Layer 8 of a small transformer language model trained on English Wikipedia (14 layers, counted from 0, width 96).
In attention head 1, each number of a token's query is one row of weights dot the token's vector x. The head spreads its attention over the tokens so far by the softmax of query dot key.

Query weights of the head. A number n stands for (n - 500) times 0.0016.
q0: 584,528,478,381,574,460,593,467,460,619,521,485,512,551,597,380,355,485,529,598,414,472,445,533,483,541,560,480,652,351,459,403,632,522,517,656,477,319,569,492,409,481,294,499,447,419,609,388,483,375,496,489,552,601,427,444,514,579,430,490,451,609,419,466,506,610,633,621,623,488,521,488,488,617,433,562,488,521,519,512,539,385,577,630,426,569,487,471,611,443,514,559,598,473,410,470
q1: 555,523,461,433,593,480,474,392,518,445,458,542,486,570,514,294,438,486,519,477,510,577,512,448,567,486,270,365,674,454,471,346,537,604,508,471,567,397,570,517,598,422,389,610,441,510,489,506,465,502,343,507,434,445,502,404,682,502,568,570,495,512,415,402,429,563,546,624,596,442,479,616,480,700,560,667,416,526,503,394,463,574,453,482,501,432,617,506,538,609,548,419,678,416,565,580
q2: 525,546,617,402,597,427,429,560,570,478,493,492,457,618,464,394,459,546,399,529,350,551,629,448,512,449,394,461,613,475,548,303,442,528,433,534,577,495,451,554,645,561,453,534,481,429,449,512,462,426,453,449,421,410,566,397,587,476,331,464,413,454,585,545,557,589,450,484,673,410,635,708,503,693,472,515,419,517,552,363,480,391,463,547,523,516,496,494,416,425,620,447,628,494,469,443
q3: 506,557,492,614,445,344,494,451,502,460,602,515,391,529,545,498,515,469,502,483,357,552,465,388,412,404,584,581,491,490,528,507,538,495,612,586,440,605,440,387,502,581,479,442,590,543,502,550,560,371,429,534,528,560,497,302,486,448,576,618,645,495,466,480,450,538,599,460,525,522,457,281,465,452,544,349,558,451,640,499,530,509,520,450,405,473,459,496,586,533,528,361,537,544,565,505
q4: 376,486,488,621,317,366,496,652,465,380,672,480,513,471,526,489,550,511,523,631,513,497,329,569,369,446,523,458,409,545,502,588,520,505,573,671,361,414,476,530,601,475,478,462,620,604,427,393,614,517,387,595,577,590,492,384,234,606,648,560,640,604,527,610,523,500,412,568,260,541,449,411,488,390,587,437,485,495,569,506,564,777,421,598,277,524,501,487,562,688,599,534,485,478,487,490
q5: 539,535,416,539,445,551,469,432,593,463,681,630,488,558,401,575,498,381,436,444,370,525,778,379,521,313,426,636,273,540,490,510,463,604,569,358,642,442,394,618,460,526,386,487,505,450,281,459,386,482,568,135,731,344,744,522,438,377,341,367,568,411,572,663,601,582,477,491,602,491,609,437,582,508,515,574,476,402,586,511,495,522,461,408,428,679,412,493,581,626,702,620,523,305,393,404
q6: 580,593,545,507,450,509,419,616,514,511,490,435,485,503,497,479,516,506,448,453,382,491,514,518,532,263,462,384,570,505,579,445,457,607,532,719,486,561,538,536,629,583,689,454,508,476,444,470,476,529,597,470,533,395,426,473,652,430,517,345,525,588,577,431,420,584,526,653,495,534,354,499,524,485,397,443,562,513,562,422,524,637,514,570,364,357,461,638,458,440,528,486,558,552,433,444
q7: 535,573,241,434,267,508,521,490,615,515,544,386,452,521,457,365,400,519,607,506,442,444,602,487,678,676,312,431,540,485,459,530,350,556,660,563,518,445,401,564,627,524,527,427,427,557,548,624,416,541,543,386,414,331,465,593,707,454,739,521,388,477,599,273,391,515,554,588,553,557,430,580,529,501,263,454,514,685,486,694,432,490,358,413,659,661,585,440,429,458,493,481,573,517,501,518
q8: 666,404,566,483,631,393,571,444,324,630,465,709,536,703,573,346,464,407,432,484,511,646,526,352,496,475,482,476,652,406,583,358,541,382,267,454,635,462,652,555,458,444,348,687,630,576,361,373,502,428,448,599,397,569,385,418,697,489,427,712,545,591,622,554,342,706,416,470,562,448,697,551,312,446,508,502,526,596,485,433,567,386,404,567,398,385,392,587,647,304,385,365,502,447,523,511
q9: 537,534,633,552,493,570,689,682,410,485,348,687,671,405,606,424,404,509,423,698,595,384,560,516,534,381,277,390,617,440,451,204,444,363,447,364,446,490,618,613,412,471,411,667,493,586,855,627,651,586,613,351,490,577,482,441,518,548,551,697,395,568,422,344,562,627,445,383,531,597,573,560,324,556,626,787,595,261,268,419,469,173,391,475,404,398,388,540,595,432,469,485,708,516,488,437
q10: 354,500,637,510,410,459,561,579,486,433,449,503,459,484,494,426,490,487,450,502,534,469,489,385,500,538,567,316,507,452,547,370,681,514,431,439,562,592,657,367,475,470,525,597,575,380,455,360,483,539,476,623,528,462,503,356,617,470,512,529,735,343,572,442,461,390,534,429,557,415,416,541,433,643,344,461,505,584,423,567,527,475,610,600,412,467,320,505,595,625,610,646,468,525,574,624
q11: 647,475,530,420,442,405,475,388,512,458,504,439,381,446,350,545,585,309,399,426,200,601,608,650,512,579,572,536,459,678,333,474,506,595,588,723,541,548,642,389,616,415,547,452,339,402,396,431,227,645,535,426,720,290,471,527,704,578,557,372,472,471,624,554,345,566,495,417,551,379,382,616,356,462,715,389,438,653,624,430,422,643,522,632,478,551,661,514,507,357,477,674,356,650,443,543
q12: 399,589,542,730,375,613,405,658,520,429,485,300,386,548,484,319,506,520,656,286,476,549,741,529,424,528,367,522,545,520,422,447,314,346,410,583,495,623,581,585,344,529,512,538,510,355,295,334,606,488,515,357,527,556,562,552,414,534,441,541,458,650,586,545,729,389,599,447,556,652,460,527,292,237,569,633,526,515,518,404,605,593,523,440,565,505,421,418,518,436,395,389,567,509,450,544
q13: 392,549,637,542,600,464,428,421,486,605,425,589,449,583,649,632,542,502,499,611,472,646,491,400,551,247,687,599,399,455,373,590,599,386,309,217,538,557,628,677,346,276,565,398,523,387,547,533,615,373,457,356,482,742,517,436,465,412,478,467,703,674,385,736,430,275,610,654,632,528,785,301,501,593,498,411,692,377,472,450,634,322,716,474,479,495,322,534,605,312,469,525,349,456,552,398
q14: 446,644,677,529,375,572,462,599,519,482,301,400,569,568,435,485,520,532,618,356,483,575,592,464,638,607,326,382,449,678,658,524,506,569,338,378,606,577,358,480,379,436,398,526,648,443,501,724,455,482,599,627,429,466,422,476,615,452,565,566,446,659,644,546,689,362,628,609,514,517,554,628,561,401,614,465,434,417,431,533,448,392,433,417,447,508,460,442,499,342,450,565,607,383,448,521
q15: 589,586,343,556,441,444,479,474,508,708,427,375,485,433,571,480,537,461,580,344,428,504,492,539,455,342,564,588,423,466,544,337,278,576,555,500,525,738,257,772,784,571,600,610,490,580,424,733,548,652,760,567,407,597,631,397,549,383,297,302,427,280,390,526,444,341,532,565,478,576,542,571,595,535,519,573,409,620,376,356,552,536,346,621,629,549,409,554,506,483,647,376,502,428,273,453
q16: 529,503,542,487,535,527,610,369,490,508,477,562,522,487,547,412,476,469,511,478,512,532,543,467,530,540,466,452,561,463,433,434,573,448,532,487,502,494,564,478,551,447,463,564,491,488,485,522,484,516,461,436,508,525,506,447,544,539,479,483,490,480,438,438,497,546,492,589,534,406,491,544,427,639,525,629,492,556,498,504,540,598,472,489,506,542,439,532,499,598,505,484,585,497,504,553
q17: 453,499,490,524,422,513,451,577,490,492,512,486,499,527,455,571,514,514,498,501,500,463,535,499,481,481,506,488,410,524,588,462,395,476,487,500,504,481,474,520,495,510,570,483,518,491,467,503,530,563,578,508,438,456,478,553,447,497,456,479,492,468,536,544,540,452,469,454,452,515,463,494,494,462,503,455,543,510,544,474,447,482,499,460,583,502,522,507,442,497,475,488,436,543,504,517
q18: 514,458,523,514,449,523,460,611,499,513,503,441,487,453,451,562,525,501,541,411,500,434,477,458,513,507,558,483,401,588,558,523,372,623,502,452,537,570,428,573,516,554,667,498,470,503,437,556,510,547,584,538,453,464,491,635,461,446,496,488,370,466,559,500,510,416,485,375,543,544,486,504,508,477,453,423,521,484,471,509,487,518,480,440,606,532,442,480,393,458,435,471,534,534,437,489
q19: 423,463,520,541,623,465,590,454,470,561,411,419,607,454,501,587,508,518,400,550,578,397,450,510,388,575,408,539,474,558,572,474,484,479,347,422,420,448,636,421,500,594,533,554,552,583,608,430,718,536,503,614,454,635,485,455,394,608,415,510,586,591,396,648,571,484,509,552,480,412,573,579,469,508,523,542,434,523,403,344,573,472,612,516,459,398,632,484,570,531,399,537,503,537,517,519
q20: 301,413,488,422,501,550,596,564,364,453,510,575,535,494,540,588,561,586,453,655,617,444,518,474,384,517,387,547,462,283,317,575,723,316,469,365,442,263,706,454,450,436,433,473,605,528,526,428,589,469,482,337,532,582,592,563,413,607,455,482,628,543,417,591,485,448,382,498,431,551,502,501,376,499,573,620,448,441,380,549,635,422,538,544,515,432,640,501,711,508,364,668,300,454,584,446
q21: 547,500,531,543,654,441,540,460,505,563,384,487,483,633,500,447,519,505,484,575,456,492,540,484,504,471,526,484,538,462,636,413,682,543,466,476,428,500,637,427,460,532,353,581,595,532,405,486,510,537,428,521,504,646,423,481,360,570,464,586,523,541,459,462,637,612,336,512,477,474,551,586,515,542,501,474,415,398,551,495,535,408,463,428,513,487,476,461,543,468,579,448,450,464,549,520
q22: 397,171,429,560,537,248,774,488,378,528,456,504,686,479,628,727,600,532,356,652,605,537,325,375,335,649,527,753,419,499,879,451,672,506,484,307,476,346,572,468,341,458,478,495,638,745,542,454,757,417,627,381,628,655,603,439,390,725,505,334,701,582,336,564,377,483,522,580,467,554,508,321,425,469,540,551,482,291,595,451,574,343,451,330,407,444,588,657,813,509,506,587,480,246,587,383
q23: 432,404,325,478,492,503,421,441,560,576,473,549,209,369,602,465,488,494,484,509,565,539,357,687,471,716,526,388,475,441,487,603,438,599,646,598,531,460,473,480,559,426,643,448,496,513,492,465,404,671,479,609,350,274,403,574,479,565,688,515,520,446,349,434,432,346,580,590,529,411,335,575,728,436,469,475,443,602,502,737,317,596,370,596,382,551,570,460,227,593,821,406,643,490,500,607
q24: 617,447,407,301,432,529,550,450,570,533,659,609,336,740,498,247,292,385,392,384,568,487,668,603,463,403,624,453,543,364,364,566,474,420,593,652,432,333,620,501,574,417,329,581,611,302,514,537,356,528,398,561,468,418,490,526,331,537,546,485,443,415,475,483,551,804,539,646,560,617,599,555,577,530,568,423,588,523,578,629,613,364,428,454,633,603,529,401,535,487,575,455,486,503,402,458
q25: 457,493,609,372,431,357,668,389,508,501,520,614,704,540,423,424,403,467,595,494,446,330,494,525,392,382,429,626,608,532,617,670,668,543,348,583,614,545,616,467,426,472,310,462,470,590,624,410,737,443,487,614,475,691,592,562,200,376,428,609,689,460,416,519,238,787,457,347,534,695,486,368,496,695,272,505,440,433,598,487,557,294,626,498,450,736,424,398,618,560,427,433,426,501,465,637
q26: 598,552,591,596,641,550,445,358,413,644,652,501,579,640,584,555,379,596,399,492,444,515,496,447,579,557,509,466,561,388,569,425,583,478,357,559,406,681,533,480,467,639,519,443,544,469,450,540,496,589,364,540,387,489,569,480,481,463,406,602,487,283,662,277,586,536,411,468,525,499,481,496,526,506,318,557,552,519,581,334,527,484,452,481,588,548,468,581,476,578,378,308,338,500,412,547
q27: 506,602,494,491,582,551,670,472,239,427,395,497,517,388,578,348,568,404,534,512,536,420,548,474,475,441,501,455,327,484,526,503,442,462,611,676,520,368,563,500,300,625,357,423,442,459,527,592,572,630,369,617,341,488,495,515,581,519,675,592,590,524,443,358,413,504,367,489,541,576,413,291,441,491,614,654,488,530,668,520,538,560,588,544,515,532,597,563,502,496,425,438,609,533,418,587
q28: 461,497,473,652,391,486,529,513,685,713,304,326,561,620,607,555,335,352,565,474,395,613,309,374,322,733,546,604,526,638,745,592,606,586,296,629,536,616,476,395,420,380,412,198,546,591,781,29,498,354,367,660,341,655,360,339,444,619,616,779,378,672,562,366,413,486,622,573,257,500,552,393,389,460,584,477,701,636,570,398,414,656,544,584,432,571,775,336,590,668,208,464,499,571,500,409
q29: 403,423,351,468,560,582,340,492,486,543,444,517,438,579,398,409,389,458,578,513,551,496,463,516,630,480,427,333,595,548,493,455,615,579,535,470,490,344,407,697,536,364,416,505,385,641,642,547,575,461,475,670,535,601,545,499,424,528,612,444,582,565,482,530,500,597,252,562,410,433,412,393,641,359,592,580,551,395,428,641,386,405,571,555,480,334,608,593,537,384,554,628,452,523,447,437
q30: 762,352,564,562,579,513,421,465,557,544,421,524,149,429,455,458,542,683,357,465,471,563,435,501,593,629,558,358,513,361,567,560,339,591,744,499,554,327,482,454,485,394,520,707,572,584,439,608,453,593,605,677,490,307,393,647,459,498,549,630,332,330,537,516,526,498,346,563,590,550,496,703,654,486,639,359,458,574,660,537,230,539,204,432,838,556,420,433,316,497,482,540,525,596,413,478
q31: 551,327,348,703,317,475,642,893,388,511,399,291,592,451,357,585,731,720,368,249,575,299,371,570,611,581,510,654,306,272,654,424,152,678,635,656,455,527,314,496,464,449,523,681,656,256,161,763,395,638,634,508,458,181,472,660,768,335,630,406,437,420,459,369,321,383,344,495,464,612,491,659,617,363,549,369,376,417,464,831,483,557,191,325,754,840,443,650,349,419,598,556,524,282,587,617

Each question shows a short text with each token's key, already scaled and adjusted for position as the last token sees it. A number n stands for (n - 500) times 0.0037.

Then comes the last token's vector x. A number n stands for (n - 500) times 0.011.

0 "o": 475,437,413,548,534,454,472,362,519,493,487,501,498,503,522,493,548,580,465,494,632,452,736,483,515,479,482,518,493,486,481,497
1 "on": 468,432,431,561,527,457,475,348,534,495,485,500,500,496,525,486,484,496,440,498,650,458,724,478,522,480,480,499,492,483,484,500
2 "ist": 490,440,441,552,532,464,473,339,521,487,502,500,501,497,518,490,434,413,421,505,617,449,722,481,509,501,458,496,499,473,480,500
3 ",": 516,463,452,558,539,477,476,370,515,510,509,510,500,508,501,502,443,408,400,535,680,458,776,472,512,492,476,511,494,486,506,496
4 " he": 539,488,467,574,529,479,488,366,529,488,501,496,506,504,525,488,519,361,368,565,638,429,718,486,517,485,495,483,484,478,481,498
5 "ad": 522,521,482,559,516,468,490,335,539,480,500,495,506,493,520,497,571,368,369,548,656,461,695,495,519,509,462,492,481,492,477,499
6 " ar": 475,532,533,561,502,486,501,349,525,482,485,490,513,503,545,493,539,396,376,594,654,413,668,451,511,492,483,494,506,468,481,504
x: 367,251,433,479,479,397,499,475,501,544,455,478,521,570,467,417,386,567,481,510,539,556,473,508,405,393,488,617,519,515,556,542,609,394,523,339,325,383,459,555,668,491,450,568,657,624,636,422,538,637,643,389,609,365,514,563,559,488,490,436,530,492,466,564,634,487,431,442,506,441,499,526,404,537,582,631,502,535,431,373,686,399,445,573,452,526,608,407,703,431,484,697,421,524,485,510
Which token does the last token look at most, and with what share of its attention? 3 ",", with about 70%

0 "ong": 473,442,402,560,542,470,465,370,513,498,506,500,502,514,512,495,558,588,469,508,675,463,766,465,513,481,476,520,497,485,494,504
1 " with": 456,442,415,559,547,488,473,367,515,500,511,505,501,507,497,497,484,517,432,524,693,441,782,475,494,488,483,508,503,486,497,505
2 " two": 491,448,430,566,540,484,490,331,526,497,496,500,501,501,518,496,428,449,388,531,658,460,763,464,509,477,483,483,487,484,482,505
3 " pro": 527,460,467,607,505,456,521,342,535,501,492,489,499,493,552,497,472,391,364,564,631,430,688,445,536,492,478,503,508,491,480,501
4 "f": 534,485,459,608,509,469,518,329,528,475,504,465,515,494,532,489,517,332,388,569,603,452,685,468,502,503,475,471,493,479,508,507
5 "ess": 523,521,490,575,525,459,470,317,532,494,492,503,512,505,494,478,569,321,394,490,623,435,685,487,492,519,472,458,488,489,491,500
6 "ional": 477,541,497,532,531,459,479,329,522,479,488,508,503,501,519,486,552,377,374,530,632,447,745,458,496,482,459,480,490,476,478,495
x: 488,442,466,516,497,431,603,451,387,387,440,405,384,512,577,608,532,542,447,576,553,427,476,504,520,644,506,693,514,578,364,531,624,384,605,512,474,368,471,379,417,493,631,486,499,534,412,595,539,404,742,416,604,533,427,346,563,483,451,524,543,434,336,655,570,525,534,403,487,593,506,507,545,373,495,575,453,479,523,318,629,500,580,548,512,493,534,419,796,520,511,528,485,448,490,520
To which token does the last token give the most attention? 1 " with"

0 " Sc": 470,420,386,612,536,460,474,341,503,515,506,497,495,515,548,502,527,633,419,536,759,400,842,392,524,489,497,501,513,488,484,503
1 "ull": 454,389,398,612,526,433,490,266,547,510,479,479,529,507,544,462,472,492,423,481,650,425,767,472,540,495,455,470,495,491,470,510
2 "ing": 487,403,416,587,533,444,470,257,568,492,466,491,513,503,528,479,416,387,383,500,660,420,797,486,505,503,456,483,480,444,476,501
3 " Ch": 534,437,454,593,527,439,468,253,536,491,465,482,496,505,561,485,453,321,303,569,657,392,753,444,543,492,466,488,496,448,489,505
4 "ampions": 555,476,451,588,536,463,470,271,533,486,509,478,479,490,532,480,534,258,303,519,697,438,785,464,532,478,454,475,519,473,461,496
5 "hip": 527,522,459,576,524,437,472,265,555,477,485,500,505,523,533,467,588,251,312,524,673,428,779,488,510,487,441,479,493,467,473,486
6 ".": 488,534,503,600,519,436,472,317,498,519,502,504,535,504,482,525,572,351,365,523,813,416,885,419,526,472,470,504,513,481,498,487
x: 545,399,449,488,569,514,447,472,525,576,487,373,495,417,556,448,436,545,430,605,428,472,659,488,595,516,443,587,563,571,470,491,508,370,592,544,352,425,627,519,622,479,434,511,545,598,426,681,542,582,548,544,580,444,473,330,451,587,558,275,382,451,478,543,564,510,476,533,600,480,367,456,507,449,544,430,526,223,537,453,557,479,479,339,517,691,645,540,579,446,474,603,366,508,418,693
Which two tokens does the last token look at most, in order? 6 ".", 0 " Sc"

0 ",": 483,462,436,555,539,478,488,393,512,508,513,509,503,506,496,505,547,550,470,513,651,470,735,474,511,492,480,510,496,495,504,497
1 " and": 467,453,433,561,538,483,489,386,515,507,506,508,506,505,498,494,489,508,442,523,631,459,724,489,511,489,490,507,497,500,496,501
2 " ": 495,460,466,570,524,463,514,372,523,500,496,509,492,496,510,492,468,449,408,535,599,431,673,474,516,493,467,493,487,468,496,490
3 "5": 521,474,477,567,519,459,504,364,536,508,499,497,486,484,515,498,467,400,412,545,609,450,659,492,525,487,481,486,490,486,474,495
4 "%": 535,501,479,556,515,466,502,373,531,498,517,496,493,482,530,502,507,372,413,530,611,465,678,480,506,478,467,487,494,489,490,494
5 " M": 507,510,498,554,512,463,504,361,526,503,500,495,498,493,535,490,549,396,384,558,607,444,659,457,532,493,488,495,501,473,494,503
6 "ult": 481,529,501,550,489,462,484,370,542,491,475,492,500,497,553,487,534,430,414,551,597,447,651,451,524,509,473,479,493,481,496,494
x: 445,424,505,514,537,481,725,588,387,459,600,546,720,453,398,562,644,561,491,440,589,456,473,616,502,519,502,390,556,431,448,412,626,626,526,354,514,419,442,516,506,541,380,414,608,588,494,428,499,354,518,372,510,613,438,511,482,541,469,455,513,569,371,515,486,649,453,588,479,453,351,575,380,552,541,513,434,218,497,374,501,455,512,397,525,465,571,511,615,604,422,656,359,569,575,468
Which two tokens does the last token look at most, in order? 0 ",", 1 " and"

0 " were": 478,465,427,566,546,494,485,388,514,497,520,498,501,496,501,493,540,554,453,528,662,481,751,482,494,484,482,500,498,507,502,504
1 " se": 475,445,447,581,524,482,499,367,519,493,490,497,503,494,524,494,468,513,391,513,618,436,683,475,524,499,486,502,496,479,486,505
2 "lect": 487,456,453,557,525,451,475,357,540,502,496,499,498,501,518,501,433,429,426,525,626,457,677,482,503,496,476,473,498,499,483,501
3 "ed": 519,471,464,555,529,463,482,358,529,493,499,504,501,501,504,501,453,389,412,544,631,470,708,492,499,483,479,490,490,487,476,502
4 " to": 537,489,445,548,535,473,494,417,512,499,506,499,494,507,495,502,511,399,382,564,658,457,731,487,481,489,492,506,509,491,482,498
5 " des": 508,497,498,560,514,487,521,375,527,500,499,487,504,500,535,507,561,377,372,573,635,430,656,451,504,498,488,496,510,469,495,497
6 "ign": 479,532,508,546,521,455,483,357,530,486,494,496,518,505,523,477,543,381,387,541,601,454,658,471,523,495,467,487,490,493,487,498
x: 352,378,403,414,434,501,730,408,448,420,451,418,431,546,617,498,434,510,625,580,588,422,630,528,424,572,521,575,524,388,563,481,778,516,386,531,655,413,574,372,491,568,545,561,585,554,560,469,550,541,504,442,492,485,547,318,524,592,465,481,517,521,371,476,461,456,525,501,493,405,449,538,547,536,433,435,458,464,577,407,533,578,466,462,495,440,668,494,705,575,275,575,569,387,477,500
To which token does the last token give the most attention? 4 " to"

0 ",": 483,463,438,553,538,479,488,397,512,507,513,508,503,506,496,505,545,549,471,513,646,471,728,475,511,493,481,509,496,496,504,497
1 " ev": 476,448,446,594,514,483,507,393,520,490,496,498,515,510,522,499,460,518,409,534,606,448,620,460,506,513,485,499,513,480,483,505
2 "ent": 493,456,473,549,528,454,455,377,528,483,498,499,521,506,507,500,452,464,434,508,626,452,657,477,501,497,475,476,485,490,497,497
3 "ual": 524,474,465,541,533,471,479,376,518,490,484,507,501,508,519,483,454,403,423,502,604,454,679,477,489,493,472,481,489,489,489,505
4 "ly": 535,490,471,560,533,480,502,380,521,491,498,500,505,499,506,485,505,376,386,534,598,474,679,498,499,498,471,503,501,485,486,500
5 " w": 500,506,516,562,512,475,486,380,513,492,485,484,494,496,522,492,545,393,371,552,607,436,661,488,512,487,498,491,501,468,487,505
6 "inn": 481,530,507,550,504,474,465,379,530,486,483,497,516,487,517,486,534,405,411,530,612,444,667,475,522,498,480,474,496,493,480,504
x: 423,314,497,393,550,394,581,463,554,488,411,390,683,509,533,627,721,648,422,481,485,557,464,476,496,627,524,495,593,504,479,465,650,435,586,466,533,359,616,339,530,570,608,442,586,598,371,472,559,509,437,449,542,597,471,520,449,539,474,233,501,539,507,474,528,460,378,488,492,498,438,556,513,601,478,537,521,537,587,470,634,452,564,409,402,403,521,472,878,500,425,569,455,441,481,417
Which token does the last token look at most, and with what share of its attention? 0 ",", with about 60%

0 "33": 470,431,413,557,540,464,489,327,521,496,502,503,496,497,517,504,556,567,454,482,658,440,765,487,515,480,468,496,498,477,485,498
1 " second": 465,424,411,572,538,466,486,322,502,491,494,495,501,510,528,497,486,489,428,504,643,467,751,488,524,482,458,484,499,486,471,504
2 "s": 484,433,424,564,542,472,507,328,516,487,512,506,495,487,487,498,426,418,409,529,624,471,760,502,480,472,454,498,509,476,478,495
3 ".": 512,464,470,580,532,458,490,357,504,518,503,500,524,497,477,517,452,415,413,498,730,443,787,442,517,476,475,499,510,479,508,488
4 " S": 532,483,486,586,512,458,502,330,531,507,505,493,503,477,553,488,532,364,327,563,620,413,710,457,546,497,492,486,501,484,487,502
5 "ee": 509,525,475,569,516,461,499,344,550,484,494,477,509,490,508,471,578,327,372,542,593,447,738,457,521,496,465,487,490,482,516,510
6 " also": 471,546,499,567,532,460,510,374,524,486,500,507,506,512,499,483,574,381,327,543,663,448,764,484,489,496,485,490,489,471,471,498
x: 585,291,509,632,493,373,609,429,580,456,500,490,496,481,661,410,465,507,467,505,556,413,361,513,355,572,480,636,498,538,438,321,634,432,658,449,395,462,608,331,587,429,533,580,458,594,548,492,411,469,541,434,618,495,558,391,570,590,571,416,471,390,552,652,588,476,498,327,483,451,459,583,618,488,668,567,515,398,515,563,542,408,324,429,536,527,555,587,700,454,446,529,394,403,520,526
Which two tokens does the last token look at most, in order? 3 ".", 6 " also"

0 "ers": 481,460,436,536,528,475,491,395,521,500,506,499,499,498,516,492,531,559,463,499,607,475,666,483,506,489,484,503,502,490,488,499
1 " of": 472,463,438,541,538,486,486,411,517,504,504,501,499,501,499,493,486,512,450,524,621,473,679,476,497,497,488,511,503,491,500,501
2 " e": 501,466,462,560,519,476,505,401,522,497,501,494,490,491,535,497,463,470,408,534,602,455,652,489,508,503,491,493,488,474,504,499
3 "arly": 521,478,470,551,529,476,487,388,526,495,490,504,496,501,504,493,451,415,437,524,596,477,661,486,487,499,482,502,487,494,497,505
4 " st": 522,486,492,556,512,483,487,396,513,494,492,493,500,504,527,495,521,405,388,532,585,435,631,487,525,504,487,498,497,479,485,503
5 "e": 508,514,490,541,521,490,490,412,521,497,497,490,502,486,520,487,558,388,407,550,577,459,655,490,504,484,490,487,495,497,498,503
6 "am": 483,532,497,547,516,477,498,382,527,491,493,497,509,494,513,487,547,422,419,523,602,470,641,487,503,495,479,488,494,481,489,497
x: 505,429,503,570,487,406,567,543,480,487,427,422,507,603,769,609,435,424,564,576,577,405,461,454,510,569,450,622,428,580,493,556,635,459,405,468,546,507,602,353,531,605,449,464,562,561,613,455,555,360,531,541,630,542,666,511,567,653,506,297,494,563,393,625,506,531,423,593,338,515,437,473,445,408,493,555,490,235,396,423,585,473,499,422,487,353,674,430,700,444,459,399,583,440,472,424
Which two tokens does the last token look at most, in order? 1 " of", 3 "arly"

0 " ": 489,456,434,568,523,467,494,390,506,506,529,517,478,493,497,505,530,548,438,514,630,443,734,454,524,473,484,517,497,480,507,487
1 "2": 476,446,465,574,514,454,500,337,545,497,496,492,489,481,520,501,474,474,439,520,596,452,687,473,513,483,484,472,494,494,484,503
2 "01": 492,451,467,568,521,465,478,368,525,502,496,508,519,470,524,497,455,415,453,505,601,455,710,487,510,508,463,465,492,500,483,492
3 "3": 523,470,466,564,525,470,500,338,530,497,487,498,505,490,526,503,450,374,417,515,623,459,705,491,501,498,481,494,495,481,481,497
4 " re": 526,490,496,573,511,481,511,367,522,490,493,489,502,488,547,507,526,377,367,549,629,441,657,445,518,490,477,505,499,467,487,506
5 "fer": 513,502,512,571,514,479,485,363,531,480,512,481,522,503,512,496,549,359,397,559,660,458,656,485,503,518,484,470,482,475,507,493
6 "end": 486,527,487,560,509,472,479,373,532,493,482,480,520,515,526,500,549,387,393,552,651,446,702,489,487,519,483,479,486,492,494,506
x: 458,453,644,578,481,434,431,306,458,387,456,492,624,519,563,489,502,509,540,522,564,494,578,546,549,615,562,489,549,480,633,573,670,413,616,625,450,379,548,340,471,552,514,509,592,584,614,477,458,215,566,478,479,618,414,266,431,666,493,470,523,605,476,510,383,458,576,578,416,457,643,515,478,525,467,491,409,311,448,512,592,524,364,455,508,499,590,362,625,517,583,524,345,512,458,463
Which two tokens does the last token look at most, in order? 6 "end", 3 "3"

0 "ion": 484,463,445,526,523,475,484,417,511,496,507,502,499,501,509,494,529,547,476,490,579,478,648,489,505,485,483,501,498,488,495,499
1 "-": 485,471,466,537,530,485,507,400,505,501,491,496,493,499,498,500,494,500,449,520,581,457,629,482,500,493,464,508,497,483,510,499
2 "E": 499,468,468,544,512,479,500,407,523,501,500,491,490,488,534,495,464,462,431,527,569,460,618,486,514,502,493,495,494,485,497,499
3 "nd": 515,477,474,551,507,481,494,401,520,498,506,490,504,494,523,496,474,414,436,521,556,464,607,492,523,510,483,488,497,482,492,504
4 "ic": 522,498,484,539,509,481,490,415,527,493,491,495,499,499,524,481,509,403,437,514,569,464,614,482,501,504,477,490,492,482,497,503
5 "ot": 508,515,490,548,514,475,487,405,519,496,483,492,502,493,518,487,536,400,445,509,554,460,605,489,513,506,479,496,498,487,483,495
6 "t": 488,530,501,546,508,475,484,405,521,489,491,491,502,488,519,490,528,424,445,521,568,465,607,498,517,499,482,495,491,486,480,496
x: 420,324,395,582,457,448,470,457,510,510,547,365,492,523,709,619,517,514,483,551,547,491,464,453,395,581,520,623,463,540,631,552,681,533,209,543,478,435,574,414,508,459,506,302,472,673,571,381,609,398,518,546,431,688,462,340,502,432,632,446,551,415,499,615,547,464,434,475,578,452,453,353,430,445,480,611,572,434,598,495,602,535,603,540,497,402,544,530,683,536,465,567,431,470,451,377
Which token does the last token look at most, and with what share of its attention? 0 "ion", with about 30%

0 "ics": 476,448,422,533,534,462,483,376,520,503,519,505,499,500,507,497,550,576,463,483,624,468,713,478,502,480,474,502,502,491,495,496
1 " he": 468,445,434,575,532,475,501,371,523,490,498,497,500,497,528,493,474,498,426,525,614,443,692,489,502,484,496,486,493,479,483,495
2 "ad": 486,460,445,561,526,471,497,354,531,476,500,496,506,495,511,497,434,428,414,524,638,469,675,504,511,508,463,492,482,495,483,499
3 " co": 528,469,461,565,517,473,508,376,512,487,487,501,497,508,537,493,471,392,364,562,595,433,670,474,520,501,482,496,487,490,485,500
4 "ach": 535,492,469,556,511,472,473,358,532,476,493,487,510,499,519,494,512,368,421,526,638,460,672,480,518,486,470,483,494,483,472,500
5 " ": 508,510,507,544,525,465,496,367,521,498,497,503,486,499,516,494,532,370,378,547,597,418,675,474,510,488,464,498,488,468,494,487
6 "1": 487,538,515,564,510,447,491,346,537,494,494,489,481,482,517,501,534,400,412,548,596,455,677,486,503,491,479,482,488,483,486,498
x: 510,359,451,596,484,373,654,332,556,468,515,504,583,439,580,622,589,478,398,568,442,405,545,415,458,518,534,604,416,453,628,513,469,592,303,554,421,438,503,449,401,471,514,444,623,552,345,394,503,308,563,504,584,420,747,464,404,624,477,516,520,371,354,509,447,563,491,398,604,539,458,544,570,519,663,523,401,574,545,460,552,522,544,455,591,446,476,599,827,470,449,534,479,500,530,442
Which token does the last token look at most, and with what share of its attention? 0 "ics", with about 20%